Layer 17 of a small transformer language model trained on English Wikipedia (21 layers, counted from 0, width 128). Numbers have three digits each and are written without spaces.
A neuron adds its activation times its output weights to the MLP's output. To switch it off is to set its activation to zero at one token and run the rest of the model.

Output weights of the MLP neurons that the questions are about. A number n stands for (n - 500) times 0.0016.
n88: 424454484467504349862451500504621757247468531574349590306488488559307736309448257435609644643701480484538426479384611393151532602500751357570477324492381504602430762643468744390480563467769577358401543520386370453485437770720095483398300500568592546653267727408496474470473668587542685695298541352612302597636303561496461444670348438565504427392309440524541437314602594783331645470464
n129: 248725577608383459496535570411549413298488500475560645530389520541437515328271632598186463404525312551459593445522539382326780435558529461579445359429463437489361634241393608449685618405267488578579452313630554545485485674396399520726376496522472404508882267348759371598530558396296358418583739454620706803504649607473611722512500448701541507772496206374551479306617570539375488467413
n160: 507328324591440439697307486299738517523553483398660557322416626473223749462610557453599521469481705514322477867321414535516493470598453496396497361565580375507545541527382437637366337290557525425612534556456518443500338493466662753442442550570438474403436780604428443519514479384632432521410493647693567371641401436528346559702493518362595667504781424451500676404596354579315267500627
n202: 356304740475382642443625420490626520449634415289682542579582542593528415598524669556590673381599513371540433402549318443716279605746390371744484364594549535407554609500541650409342356387556621544377533585702476460401477552477459327587503534503514518721562625526640308493699415465507314594088549466312414486478364582601456483465398489373374467496500529585442475230458691353425624464573
n218: 301327534500317471363312473511489652472459346382482676591470454566616545530413409785360661642464342630424559558565458567462455544643375465512540520604626309324789812413273474668632250570717523472554515414683633597590570682457517527296511623732653543448317384488615757576496722496367091534426469496723565290369244540386480422626448415602504353633641525485518580334386416253439436425547
n231: 617416752451436565399374435483435484654369545496536670574537541359682503307611618675493614690740278295677618452387394497614433383507557490401397602404503544526546476603381456487480708459365432349349649660426530644471566574577563431522412357573483479664330580361698355511520631299469493446390391376507612511436500599357590394161527400372428481754449446550563540556317633710651476513599
n278: 623531233462581394459395483270616694561557589705368324489643520581421530450460446374628403487475594463430457640394633763402599599577484598534430514378554622555540558455451580674473286459414476532363458397363561443510568363340511359655308256247521448677678481474466612451584670500601592716640602483518517521539584248554575398311351685554645598393456365543437410426530693367605480566443
n301: 446475616293668379430517411456556468355612458540388376541605354629417480473480510313439583409572636469339632479438604577443345400232548548818565493458562503526666505585440402487344361413614558576385762598564428340731414595907437514571536418539348352496578594741507507705273595581433528620483586422197664439457645464448529392449608413517520309549455586483576412486562493559422421416469
n342: 500438493280510446308487456649397684542420506833532450525490503287375480336623520514490487372532387483500482632452544552429520255662390571395560490405415476468512028532588622556364500398611393550666676612448356678503409513611424524320484352535379290595472449601621396577558500363562402205357547500571600531692538655614443625557490613523388547734621385783522620396624500476376503484657
n347: 525364438589573312823476406346420338390490386578709521474544339557731394581565538311607327639588613611442465644569444362570537551510623671333598461570206691483617510457497637685572486486641621537377490452623507482428641400484508341682547373474304415689637579451378559464563548344585406348514382452294548651464393333469328493735626574686483471401348584347404424547355573609366459399492
n351: 595674348613383434624478529562419384465409341504553412218478541461407768636420474385591715536562616390389624292490570539426590255449473389836392511393355456310460495761454500569616553444507460461485521611347299729552581558559572463644419184459364662577483431520493367504619370414508470760392257554504558542676591573628388493687522593387535552530548333741517581858551338318406464417295
n429: 353418554300362414697354442582333682466496681554399496504425724573515865553731269463500521464603374402424434416331412440540297674629296511434679384372534671448318661555624507340758519772503453508628580507606580392442395522400547467559647547531377336348500696410361667678344504415489599464655504343330655338579627651500408475569625415338562483481638537415392629594460424339661518449528
n458: 617465583423475289727459597444485547362451485793297556483362566479569608445574615563636506610467494506416571576322582357361436321349348519497438561462427569422514366423506589608657552519612261497399378607581599398533382602411422427705554510482516567395388530645500393438464494223478588422462669537586373296705600565525457476624365503336512482426565451350578577717600566538600385608500
n463: 625485403400326597637511562389542356152500619345639613528261441650504403301464435467374622607416434489455659577400489302642543318446531639540400653526497642521474490497546536442468591784606579673533687425383518269651570579569626681456692390432560601610551765257595368572590500563530379369533671439350392572356556336348561511612504504669597404441522237528423450376446747625627215463322
n470: 751413447572330547504728482577514546530549254390358528596375421428532640431447359971391599542422401322555678489591518569437410445465649735618473774454667450541400449695490360527416614471363560410246399431522553331507391360524423496752568248483747576459423433569543568674619664464373443620450361545571694401559350386312507528454465486338375627507680411538589510478419468525530500480385
n481: 500277597536567373468706315516330638720169559336485512449508377557357384419555692575527409508533424275635536377362313504474554504702754184365429415325415441428493607507615469533551500540571669662556425496508598571369416367470560568418379271555678387405570571304801508615500686520156309461584441353521524574582634407567687515665454520512730481625590858492577482251425401719660848404522

Each question names a token from some text and the token that comes next. It shows the activations a of the neurons there, in the order above. A number n stands for (n - 500) times 0.23.

Then comes g, the gradient of the next token's log-probability with respect to the MLP's output, scaled to length 1. A neuron's effect is roughly proportional to its activation times (output weights . g). A number n stands for (n - 500) times 0.00078.

" to", then " M"
a: 500500507500500500500500500500500631500504500500
g: 366424521582302400566623498619538699383572529525439579674654573687577717375451563497396408580521528325597415488530570450422462366500282489620534330452523528551569516615678416623528520560616540470429234619478830288281472571477317422225609788434409535537268397478510608483506570442643418490699515442469677376578403621391401567567587366389374562611531511429498408284717366543496470453476
Which neuron, switched off, lowers the next token's probability most? n429

" Sp", then "eed"
a: 508500503500569515500500500508500500500500500500
g: 657615373684382513400444605631586494647316528328523486461449472397453731362577411451483466561531683432324310376382592307403538729676514570493372456485524553658457640471456662419569368634542547524699334411392464605546445612463518578551645381394385591741557313462612544564499761479326425636482422450416358483489506433528775584180415576491615559638597411513500399281318473558489316541586
Which neuron, switched off, lowers the next token's probability most? n218

"f", then "ast"
a: 500500500503593500500500500503500500500500500500
g: 364428443291673393437473346500504517487471487636569671441598391461592373293533566711460531545407362397627662498768542374528718499488493478607507594625457683491278464472586559407465718305377415423703558564419477734579487324592505721547693616588363561588324404571535572412391472432375602508629525596343672480443553277518462676459493380403572561558503459427525515222607597393350231453441
Which neuron, switched off, raises the next token's probability most? n218

" San", then " Ju"
a: 500500500500669500705500500500500532500500500513
g: 521459394637472565467440265438477616527575612552563458524531404552610500555613482405520439510588723405518555371353501772515705546638494612547521643477658532558567473450350312543500912358474444459594391340400449595420252459500481489422473582272512499469485413321544461547694557481492533761462513443447575363651490502685392468447401698550503602763437419233556333283509525406349329345674
Which neuron, switched off, raises the next token's probability most? n218

"ph", then ")"
a: 500500500500500500500500500501500500500500500751
g: 441502292662663331339751602495450370490491627421647277481580477739555492489607381528267440496692574477473506415550529386641566470403609759524458530494484754529470536494336556403415644570552534483447561474591351307615501448376336249380450664589504426675431702671436549598366267500380432377477521522432625589683428490395467509511533557419598565511290726583293510506415662464605534304424
Which neuron, switched off, raises the next token's probability most? n481

" |", then " L"
a: 500500500500500500516500561500500566500527501500
g: 621535302467445674495510769528669481596380587512611539410438677515523603480399547775612498371474605351513408421494618496492459514377363594660462333444515509554370650420582500562598424556319408529394395659487604576581578372584420593621594437560433456618478520482548651347673400153580357535572710341241466492608261446398371525523812428430573527384538469576370745375457397328484369397560
Which neuron, switched off, lowers the next token's probability most? n429

" m", then " ("
a: 500500500519500500502500500500500500500500500646
g: 569519441566543682621468583590427650580513481318516393461395358608442280381501609420530686540540509477515476390429423362448290307564449270402597484409182443491685511522339515630592461264628525435682604661340676641386434582520651515397405482566561504434350780527487418484744361554453378539500494457651542532609538234278604548528591536355604438629354691611700619432650442474563513470459
Which neuron, switched off, lowers the next token's probability most? n481

" and", then " Canada"
a: 500500500500500514520500500500500806500503500500
g: 349595421620261531595432367522429329719654521473472423494553484486443615652473307597461496410370541460336430517502419471633646523365694716426557576553368471290439633465618393522615425432536287366603579644397386319661689262424553373522442412705512506346314523440522382633636583570393468697493601462389291586505494469608664426547409427476562492561584362777648607646425585500306550714556
Which neuron, switched off, lowers the next token's probability most? n429

"na", then "res"
a: 502500500500500500500500500500500500500500511500
g: 357465496419522187535606380437498280526468401443591529614615637524117471641324588392613583451429619564337502627504580516693377503639497376488475609477327597375693443440396393445387594427539229643667514323360457512643659608467466600485525609427498554620364636465508781474600556469567442532619422570395689394339460540608516465400645651520413560679591393542534381355439510640621251541476
Which neuron, switched off, raises the next token's probability most? n470

"ing", then " their"
a: 500500509500500500500517500500500500500560500500
g: 648633652541591399380618737589616490811371506553387420546481316471373425616526391410382474491376612394512479320618773510513480718576621785475523466384392336602509600541490514422490473654251494435233498408555654357585483489347365292474528611351465466497322541380526522483518543318562553774358441580342607628600504501594431564370493559542613392644342493487348366564570651528420583421580
Which neuron, switched off, raises the next token's probability most? n463

" H", then "amb"
a: 500500500500535500508500500500500501500503500500
g: 240543626465425473546520476417417479488603608541689648509607583436371545507488455425307441586470334466603431678503513514477512293721386524408411498749536554349666540403577424330478387632483239497402516470415701466593518545480355541778365599408653576640396263440299468536418544411457312599305605519571578644531581624602509442344465508632344665676474405497628335737539686660345513397428
Which neuron, switched off, lowers the next token's probability most? n218

" pass", then "eng"
a: 535500500512500500500500500500561500500500500500
g: 733434333452505516525520573511486338345539517499623540439437549444552535652534551471569427424406383674565511331665501458492581459341596634507313432555420562363547491429745466622416508453469480727400317583669507507448443282440515681455444407325424602484501296586467683808624430646534418626468327585410595392570432495802481510458243330651625726402580426714516654525449251332486493432413
Which neuron, switched off, raises the next token's probability most? n88

" of", then " the"
a: 500500516521500500500500500500502586500670500505
g: 480659592607424539455443552529680325493539707609356483421269481333531499497360682369463433606439576713568375420516391399630474633517642558451492609397522385518488500354377643565652548525359544515274484551511686407499450582469511393677490332658518336388446596451318293562349409563658503884488517489475620671451452499536542441565246598402618400276544547328422388547712562658676327536514
Which neuron, switched off, lowers the next token's probability most? n463

" City", then " |"
a: 500500500500500500512514500500500500500500629500
g: 459605584458508567413564630574464351426536396491436197510486431543292578448617482611653370463269498627395584475481492410276518244623421634321723539617445559412733654519540458491541583342477429495448637539538498483678386672475728372558715562518535596505483385490275528649383541522329490640625479340643451736606460652449321547346539417556572639365541475523260491358388469416388745578501
Which neuron, switched off, lowers the next token's probability most? n470

" re", then "ach"
a: 500500500500560500500500500500500500500518500500
g: 597621371566505473307352372736437483563467607374558360389569471383696556356473637507517480498517414499576518473436648493680596512483458329538708553849537498472576664485579468485597593300480616476572465309488583712398375459343457654353566616450672469457504223431454428391312566458356353381418389390352647674391459348481522478415630525373694362562528826398629529378610671482569567560501
Which neuron, switched off, raises the next token's probability most? n463

"z", then "uel"
a: 500500500500557501500500500500501500500507500500
g: 557484459599318522481594581432443403532590450641500533453548430413468417315522574506483505663789572501498413430532514484559465600537299396424532496499644511431542766449415549607370332565652415506253426575207260622549286424373541424395545380588687331527573492585698637511463673397593681604488546508510454537651414809496235647503402535255517458466633353646633685560396389313428503439582
Which neuron, switched off, lowers the next token's probability most? n218

"n", then "ights"
a: 518500500500512527500500500500500529500511500500
g: 677706607326397539597612321608686578364526566543508452401369585330497637484701566504371550580522456418490590441617404463488493543564566576310722450416515501434354626581502511395513323435492489570477378313491439602450629484350439479466380419324665754508748654502703507431479976426538371488410352348468346434596534321530404632441379517301638501658376446440652450554463426464564618451459
Which neuron, switched off, lowers the next token's probability most? n231

" to", then " return"
a: 500500500500500500500500500500500616501510500500
g: 471491575457363644380645644543483501361387540376613483394445640470430445660632505265713738600533330584266311228531559561621521455476535565499538548680507721350568558609459519472581465437455726670474610383395485631478441542518582715440456436433475367368502640186601324653574661501543509487503407467433505507600171503613360389436587522537657360583419528275612490620379348545578460450411
Which neuron, switched off, lowers the next token's probability most? n429

" people", then ","
a: 500500500500500500500652500500513515747505500500
g: 568605629582357571591463575412501466495497583411387561544582565588524330527348463358459579438490395456514603598385464421490405344550532493626626681475757358642303498475358269461539600457562524747300398533351643359375651534490707602657556492525548587665392538488504271531697547456416464404199567521321347732577677304491274380698522320569470365488472541444661552417515488598415510745481
Which neuron, switched off, lowers the next token's probability most? n458

"ig", then "ration"
a: 500572500501500501500500500500509500507500500500
g: 527523433525361608552490629482700252454536463499516437372557298576633680665390470389534604600587260329516678786280486532384376647564513377597558582591561463455536469496316572536631465481512509394579496702379617584584348775479536206530477583413570605528490530490577374299662616380221554433543256333542523483306455459315552508470454563611476510729626580478579426500340437602420429483600
Which neuron, switched off, lowers the next token's probability most? n129

"\n\n", then "M"
a: 500500502520500500500537500500500500500500500500
g: 376518486392305446462656578479577659456510534523634593723632336231611564488351335461313421478432489343515424438632542461403401487400424318488503433646465370641510487656428644653364558566596533619491510637466694510479478437737427530416571608545403296536620301428568517660373483385496452513474905479504592547310572650359312589711433398492384528536464435484725436711634373598442587387382
Which neuron, switched off, lowers the next token's probability most? n301

" |", then " W"
a: 500500501500500500500500576500500582500529500500
g: 432559552649403579577616679710556508413417471349390461614484629653668493709519574625361585525499746397451510496466753572463505619461341304474454324443421410513403459520680573450458424464465687269541205677284538441468562529512325596434490579396461567566626657510472570375427371392519313375673512439372488495661471502556607553430666442403440402427551492607177731409586388344692490374611
Which neuron, switched off, raises the next token's probability most? n342

" L", then " "
a: 500500500500585500500500500500500510500500500500
g: 644529490509473513437412459266475757601612524417418601280497551433491332502521494599436626292521485676386556526536519341470299191509343436360367483610552647489504401513455661659432257506562506546705649404557518594504544556555426335566463551633503739230557573684420344435615498553353529497561548439602156497404621429392530511650448525441541465647661422443517306570454550722689656438576
Which neuron, switched off, lowers the next token's probability most? n218

" F", then "er"
a: 500500500580500500500501500500500500500500500500
g: 439508645299457440645446677370561605459394395490600475658634504466401729525436449562536615601454432432444448424793418578456510585333539462395510558243642569477679439263264473566444681714421480425350774408544693546365549499727711332570409439437558402418448487671522439566507431311377451481509390592546422621405304519294512544729339521434371400516449470624571630444630620525526615576353
Which neuron, switched off, lowers the next token's probability most? n202

" season", then " sc"
a: 500500518500500500500618500500500501500532506500
g: 232543295366586302584571642386416549437631255434411544447492473240549392412520531300437399479555436415525458301497581511736486823454554555440709552654399606532589395532534612280570407568628569359628793522566585401627481519547407409417480623305561488634551562459520467568439597463405681406429519450288614507535492457535521625483585723575542606708481450741503371548344492454417276431511
Which neuron, switched off, lowers the next token's probability most? n301

"ered", then " service"
a: 500500555613500500500500500500500589500502500500
g: 548557305389574621492495395569571369657461455242528431410713624760495431556560548517468522511465463523349481465393381503660554487415505501615480533478543441394380652558441321382535437334685580547475436646428137439684433440400743680525426585436358501555742567527615608496550606579462435459465414492343415282318422496487742488407505270529637426666398552458774637570421610604264658523500
Which neuron, switched off, raises the next token's probability most? n429

" kn", then "ots"
a: 553500500500500500500500500500500500500500500591
g: 537648595522499361622549380483373229432399487403571382428654453430581496449446347493663510522467497554552571273673680626483676626663664430659509602516443769487319548492542504406224491451419458331341584587626387290407438564479414430424480409323603568589390528344497809496421515561741590627535498405514448495498658575455538576479621436577375585816533493580476467462415608303264588372348
Which neuron, switched off, lowers the next token's probability most? n88

"ine", then " iss"
a: 500508500500500500500507500500521500556504500500
g: 371667430504529411510664398423346508521600504605415444525620565486348563526572460487520238270381609637387456543475601448637610744380636739491640506409520475461604378525553686445397299658730529353417667732501432485526630576476440484471402523346331552450583412366451670347442462576484691655435377573395450334534408577628610506314280580588495585522410381550581677402146503453518577396662
Which neuron, switched off, raises the next token's probability most? n458

"n", then "as"
a: 500500500500500527500509500500500500500500647500
g: 697509556664376421578645496406453386452404397610405408588514554537391454574645188361575562551736781434369315435639515622776516609459371719251458552567641462501436460696364538609490643502706656487343479390425439507411550514564486278313347399492747450549597408508581468423483412517478540470513340311529406564493528567365461558580446403457529481337509408580638595813415500439504631360500
Which neuron, switched off, lowers the next token's probability most? n470

"my", then " and"
a: 507500527502500517500500524500500500582500505500
g: 425514354455594640791459452409613473452514402405513435582357499503506584521371685497670573505510574400636604622618570416457526490465438674435466442583726570296617515382349545379507554443707468601480542426589600418431559590405547495542606315364520350491393602456463510577276665524435510672622436322287456345545698366397648390759485664554529101280476491276631424477443549432497660412662
Which neuron, switched off, raises the next token's probability most? n342

" to", then " n"
a: 500500504522500500500500500500500584500529500500
g: 346515451318656479567500390547442552403380459411530463515563452628448526582545219605442728465644533415550655458534436444342522466485556311384529491519531338351444396542483518535393456606473447594614731792503325596546406251323473577270437502573526457584647347622725601524514245643333518363432604551333412389473669489497553561468737507732504588543604573594555805441230495515488636466484
Which neuron, switched off, lowers the next token's probability most? n429

"in", then "ing"
a: 500604506528500500500500501500500500500504500500
g: 326521385298582804616355502541433448414395617671560660360424397208610491469526580564399544390388401762534355573820651512563419390641661442577603423346519453605614442515675451610436584492399444457459490487443753445592457547357566579485467510466587388278622359519401471664462352399520429438636678510384691646363343403433470329598590456521440461548371367750453584569520349607580489518502
Which neuron, switched off, lowers the next token's probability most? n129

"out", then "es"
a: 504500500500500500531503500583500501500500500500
g: 385540498470586472651470355301309346364533575400472441468472620594629606553448363345615475681363456659510468432514443287386264577478529742371416636518637511487649425464299568459477615332520395568536356467543475634476391647505590545666654657539496479622418463266677520648467348447440602387561660687355681606439416677351545570293465475549365606527441321417246612678645647537579457653487
Which neuron, switched off, raises the next token's probability most? n278

" Con", then "f"
a: 500500500500515592500500500500500500529500500500
g: 474454670472591511553694153411538522560483637576439521502636524443529375402563369511329457532460578426615501535621538547666332486479611696496343631579407606347477556462629455702538327704409400564209471204406650586478637544503661602543330500592537576500438636493605619520464590214563601611479504644400399478375363296479511445201657452391482639544530689429333589499455319438385495458600
Which neuron, switched off, lowers the next token's probability most? n231

" s", then "ett"
a: 500500500500500501512500500599500500500500500500
g: 621541423451348620571694582397535431286323505429666569470372451571419436613553466351553448557575306701450409601562537437556456460460513617259598634473389576442499651739476290440566346645665626413576544549654670752354459571363515755546304449291543620494543453541632563264569567420280488684504333338302454483610422511500454471574284708495380634468387503456491593511409515536472361636579
Which neuron, switched off, lowers the next token's probability most? n347

".", then " N"
a: 500500505503500500509500616500500500500500500500
g: 474512516404599616618590497544411594599405397602350519590563549698438539536404329520409737637634454510573573349558483309474460423633573271374584428635673357258569482508576554584526489540512405440446626811624439610487378466324360456448436523520548581243421163614607637482615364544470478249500733407495381379607584609430595502482587552429393598421602279664387710486361578628488367409420
Which neuron, switched off, lowers the next token's probability most? n342